Layer 4 of a small transformer language model trained on English Wikipedia (11 layers, counted from 0, width 96). Numbers have three digits each and are written without spaces.
A neuron adds its activation times its output weights to the MLP's output. To switch it off is to set its activation to zero at one token and run the rest of the model.

Output weights of the MLP neurons that the questions are about. A number n stands for (n - 500) times 0.002.
n11: 591698367508383486316581200571500394497221370603641433542503535435645478349561655419522593516480636585346482531464436482386420430536485505444646718484586695455694227432485522381764604365618428616510553380579457527379461711372538354482401458393738599635624486523237575602513396542510665478
n19: 691530386205492576343442599580434384684500708549330321475537514452496315793646533593674265428488677455634560561675463508407407398138549538669778266461745289426270558478394372492358394663542409612457343592525350779674551438333369397640643535383089327471592419625504525701547589568596469583
n24: 384705509382336582414619454357349418444586572252522413431269794496459579451347746508478484488475651747429434341393832418521626600895363483198680382753517457460584585385523672742623544531624540488650452293542522500280609563290358391383716604265581685304453404516447262752327653365526306473
n58: 661681449666411403391439584380334607579413579503500625434394353468719578551616397455632188367358557554197464531540320371489378480562611641380572511482317244493576458476443565387698660575724405849350438224572365496403670405724809470574430672468357538631429629459437470436478616547434630436
n69: 599652536717787468346518488302400646592500710606353580421550518570159529355393632599631706446432469559459649489570443270667483635323433279627308619474516342482535680518363458524512367544567355238511750690558484390500452577665518558735347310573512604573525432678576258442485428332724317259
n73: 394546463270430610554399429223727517754563640660256491422633628396549324564491415509368275504627246796373523742543425739679194560558291553454651478619594893407456346634548500752388573528332744461559601276688337469487649398713571411201599475276347446315258399229467580602513632283686529533
n85: 463280251623459418426285485528538625435563331535848547446613686492735543467687580690408394451593417294464701601508567492552532488531554626589726345442214597630530427752207272527733471516427387390482582520800405578396425462615546326321434425582581352654645602337394538409478556414573492436
n140: 915414666648644817263384490387329657435437542491278505455305679698778472693669727616635101459380402425335347680567534520678448338713532670500412227477628710249671584620284268520510617357684387571477409631077208558423301295694509622389623773287495652573331343251408476700500500606445258329
n152: 755500380301321479297394231413626273558383321551317757537551192435317429681560367595876387706590622517382601650306766380396892442565809473438581910505500464457429382787565664510489286707547446780591161435576235625265743383598301657333834462755511282726377280455357641379320345610495331398
n172: 500607291509613357585455309578663725508510580291377500651448454690574661416390689629681712342539432530529625639555386316605526767509522336390662587481672524352671415435414252435591344375439335288601643560364633723504363405419809631455508579500530365598385521473322579516435347360172239327
n192: 432586505443352618376322578030413545648535448534509377514285411671660608407686630396597398496374610600345280424412609609428402576543650494556509170592736425666203649651549377425649614356392681825422439716731586311640705473542534395415198722387288831368689320244658774294320320605594609330
n260: 543546482604371401811592399147320504772230697346441359523741777322246446538340371379486688504522531457505431455551613391500538523417361482297430215706482514538443313207566367613463770206375656547599685660646495560452537351759385583631440475787495522626512705448285255649711664363661675486
n283: 366432529647354586487562327506486341313392705504128587240089794470526355815352439648376645535174304724214383358555616601872370563692592407788574542361368596727612325547611193534524366466433513455852351280368627431338627556538588523587477513473591500463439640468822323649572693456529611698
n324: 184264329386373508617707398302528504458386655530391374713459742146549530414612287596440642545656593496534496380754841325576378345471407576554326411570594587732484344211561496375470574462612808457462554552606398568492585496529367472600488588677605610468549324536415718439698388391421216603
n343: 460893715385420715243229510805454629466650144669109537658510406527913486721641366359191475505294505405543505575451429542525604674662506636275541633451562615388857573556709417836254196511495175649308663555490340661707324500942438408479648311408396633551447548270500398367387545521427060592
n362: 170614479738660605580608443505537178523568352583487783580643350261313420500351739476427551745460598496659364455418605597500281348548433413676695410352257295636166566433579570391509750555525516263711496478640487500480423500384550492420571562500373647597527829608432386529320355373496658612

Each question names a token from some text and the token that comes next. It shows the activations a of the neurons there, in the order above. A number n stands for (n - 500) times 0.0097.

Then comes g, the gradient of the next token's log-probability with respect to the MLP's output, scaled to length 1. A neuron's effect is roughly proportional to its activation times (output weights . g). A number n stands for (n - 500) times 0.00089.

" until", then " 1999"
a: 490500494491498975660500491500500485500487488491
g: 563452681443543412550539430583574491519580494272704449645707362570371446355441563296428651599565405568255484653544309598581519484232510395594745568310473538392489386593686430527707532645260367554548340447390371338316673598612543485487516481571446518454590602481458592491481646674324493423
Switching off which neuron hurts the next token most? n73

" 1960s", then ","
a: 499495491491498483500589500500500483483499500500
g: 722591540281328529400509335466573356383592531526561420492507586413543615446536612700923246435572514443266428622590626494402671474542541368573577191491354471484469463648623538450565465426385427661353680344622465428454416453673600503568506570357528489397422541539394530645485316524653476555
Switching off which neuron hurts the next token most? n140

"red", then " with"
a: 486489500488499486499499634483499483499570499483
g: 666429833522575711453279402316453335507617492355252456505354521685562612689633739585497504530521448330445644625533579423521481476488572576411408411536603507441612375510444438594380321417512362599418454462356309741423618543577675527443635632285444434472471422458290616632542426607455438578
Which neuron, switched off, raises the next token's probability most? n324

"0", then " by"
a: 500500683499500499488489504500500498493496500515
g: 382593514453306560604503280564592568496520460435525490268444455540685568546446520548435223563480563658351461305530439473578381521749476624364434579583260438532425466481422461688680521466473400842349556583494452506550295524780504451370626542312521544520333532697521499713367606653375515515
Switching off which neuron hurts the next token most? n24

" experiment", then " to"
a: 483500497500500499497500500485488508631483500500
g: 518425599604398518424772467537450564395386425490313286221612723619472532410475482379599613546549654620437530603176387456504581364579505444395675714422542617610661347569284512744725538458548501457525430548554384629379321449459316592578548544366492538555283542483590573527501391486607483367
Switching off which neuron hurts the next token most? n283

" the", then " Dream"
a: 500653500483712494485743483737496499499489500490
g: 292471601547473598455303450393591742485512588534532715447470700733406472310653412572408599559708548466433469668484457487472357534432386322528465548429630302396315694265423562489523532611501577566508586290508676355362528477537656496458340356576687385535447400696344380484477669435663637449
Switching off which neuron hurts the next token most? n69

" to", then " others"
a: 499485496488491484523500486498500483497513500541
g: 744645415449343313399428394487355472531424471432329465587391592656652613662559522550582535459444488434654623510651182521493550579428593598699589421552605491426483588335632657343480593633553405597401251539462419455599626496376246475626360499375361511490516271668694374455480603584681431389
Which neuron, switched off, raises the next token's probability most? n362

" the", then " border"
a: 491483497489486492483483483554500499498499500613
g: 431367474512279525298456683320600458701520541408575541476380500573686488446831474270615481654486243398361602480522560497631582440450414552570504591657446494589357493694571342471558447567530532584478393537416468854380462569417273684366423640459665604391423453546460505429562459504432660310
Which neuron, switched off, raises the next token's probability most? n362

" rights", then " in"
a: 499496500495495494491500500628495500483498500500
g: 475532683534526445645381447669820556515369644430548417523306428402643484565327663556171498635400516435630524444565371397430644434442405532479691514718339455406632358525712482680460477457657567306456447595420501596507494396374588499618569364587541498522245407665549594520270376594452428410
Switching off which neuron hurts the next token most? n172

" vers", then "a"
a: 495499500500499484499500488500498658487499500645
g: 377541368408474512602541661493398534465555300448579549390341591511554311528536548522735483342250469519542487661670511546574618545477819484683435430444469293597529690201549443446469517451306701324530463385542435507464616659483520596603384550405541388442588268413363401476420678749585597607
Which neuron, switched off, raises the next token's probability most? n260

" a", then " primarily"
a: 500494499494608491494635499535641484497505499500
g: 577408400548301624631283516461627663492173628528445223564461560598693422690534393586346336533660645659473661531562352547678446379689420687509413610623691509450515468403430481591286413564609543540549451513593359681515469524383397452356657529524444376499425292477484528471465492603349335532
Switching off which neuron hurts the next token most? n140

"omer", then "ate"
a: 659500500500500500499493500485496483492500500500
g: 461274531503552974404349631593566480386600214429647533481544445669504510573530506485340594602507566465630392791556536367524454611376332618564483310490565689468580579587383550586593425395487470446662498489439515417568529389475485536574550492447344434707417487285330373491603468257609412431
Which neuron, switched off, raises the next token's probability most? n11

" A", then " Matt"
a: 500505493489498498499490500500546500500500621500
g: 457562359643463551562532385179399571506572764360573477583368553506611403408490743760557644570513472425583567430353494378593464397232358466493437548383515469414502599379556369326528532470453512496468669642499645278357646508614718621496265731522433408524597610562476455512481599669500358314
Which neuron, switched off, raises the next token's probability most? n343

"chan", then "t"
a: 513500485500500500499496500491492528651498500500
g: 359390587591370244529281265585455239443351415430469552396545529584585384536542491576493640543443774310334454595290672449552508529402596545524478562493609524588570467404290366501665668502636758698700497623490498417423529486702374500524600674511662346380459628456554416574385372580510476500
Switching off which neuron hurts the next token most? n283

" American", then " Political"
a: 499488500541487491500695500487523493491484500500
g: 605409408461514403314760339566652518487485591376359331321418659513546481548208412298520562622544269466633582586438594638488548456594574503663369532367648736427346629444388574575593619457297500418505400615467452474671485591356306614526515358630364517674427681559464501612524508404524716380
Which neuron, switched off, raises the next token's probability most? n58

"isi", then "ti"
a: 483497488500500490500500484500499669669638489483
g: 476545438516490282607546339453440520634424350317538465381538366441458394644551363627558618517582524512452531363613529511410481212601245465532551427539495614429459385466272432283568379527783626739452663603595548502659294675578540803582530360588541332515665710561431569372487430500481516545
Switching off which neuron hurts the next token most? n260

" as", then " a"
a: 484486525563500816484498500500491493500540725519
g: 585432366546376661467496592486563630329445497508476349305471573167606613658390455719371355515530700562485500207444523583462514392765493479346482612465520326726621414493711540688383371450475550522656382524440427639532647706557614571425569589615547455476348397411468502341360573596460477359
Switching off which neuron hurts the next token most? n343

" largest", then " mer"
a: 500500500543486498497659496489527483483497500500
g: 406440401435497432565452487563539591346425444703603725466569438505495474522464569556464528398697522379686340247753593458547419468436347543473650242373521324620375669699404518577552728490465439408555653457558463468457739679481336544331350495701505358320531418643502480300538539340610529659
Which neuron, switched off, raises the next token's probability most? n140

" the", then " company"
a: 500752500483489503484696674671486500492494500487
g: 450565239478517637421459392682487483382504698602581427450550401452375405524362440822411513459386554678371323564587515485614339399297484509480660380325362486394651463663362383518528524369674630580446594480511243355524460622681610642398520537435364571539408489609677387682473619520739561599
Switching off which neuron hurts the next token most? n19

" and", then " Japan"
a: 499675500497525524489500500484500483500483500496
g: 340397381464587678450469529499469560558677540603553487714619315424439561495416532418414774419474420450223472562439603454406349598549382350457580503419467434601656450282605435412630369377737359468616313324515721656548608563537506395460422595542540478467522625702552386318426612600809538344
Which neuron, switched off, raises the next token's probability most? n19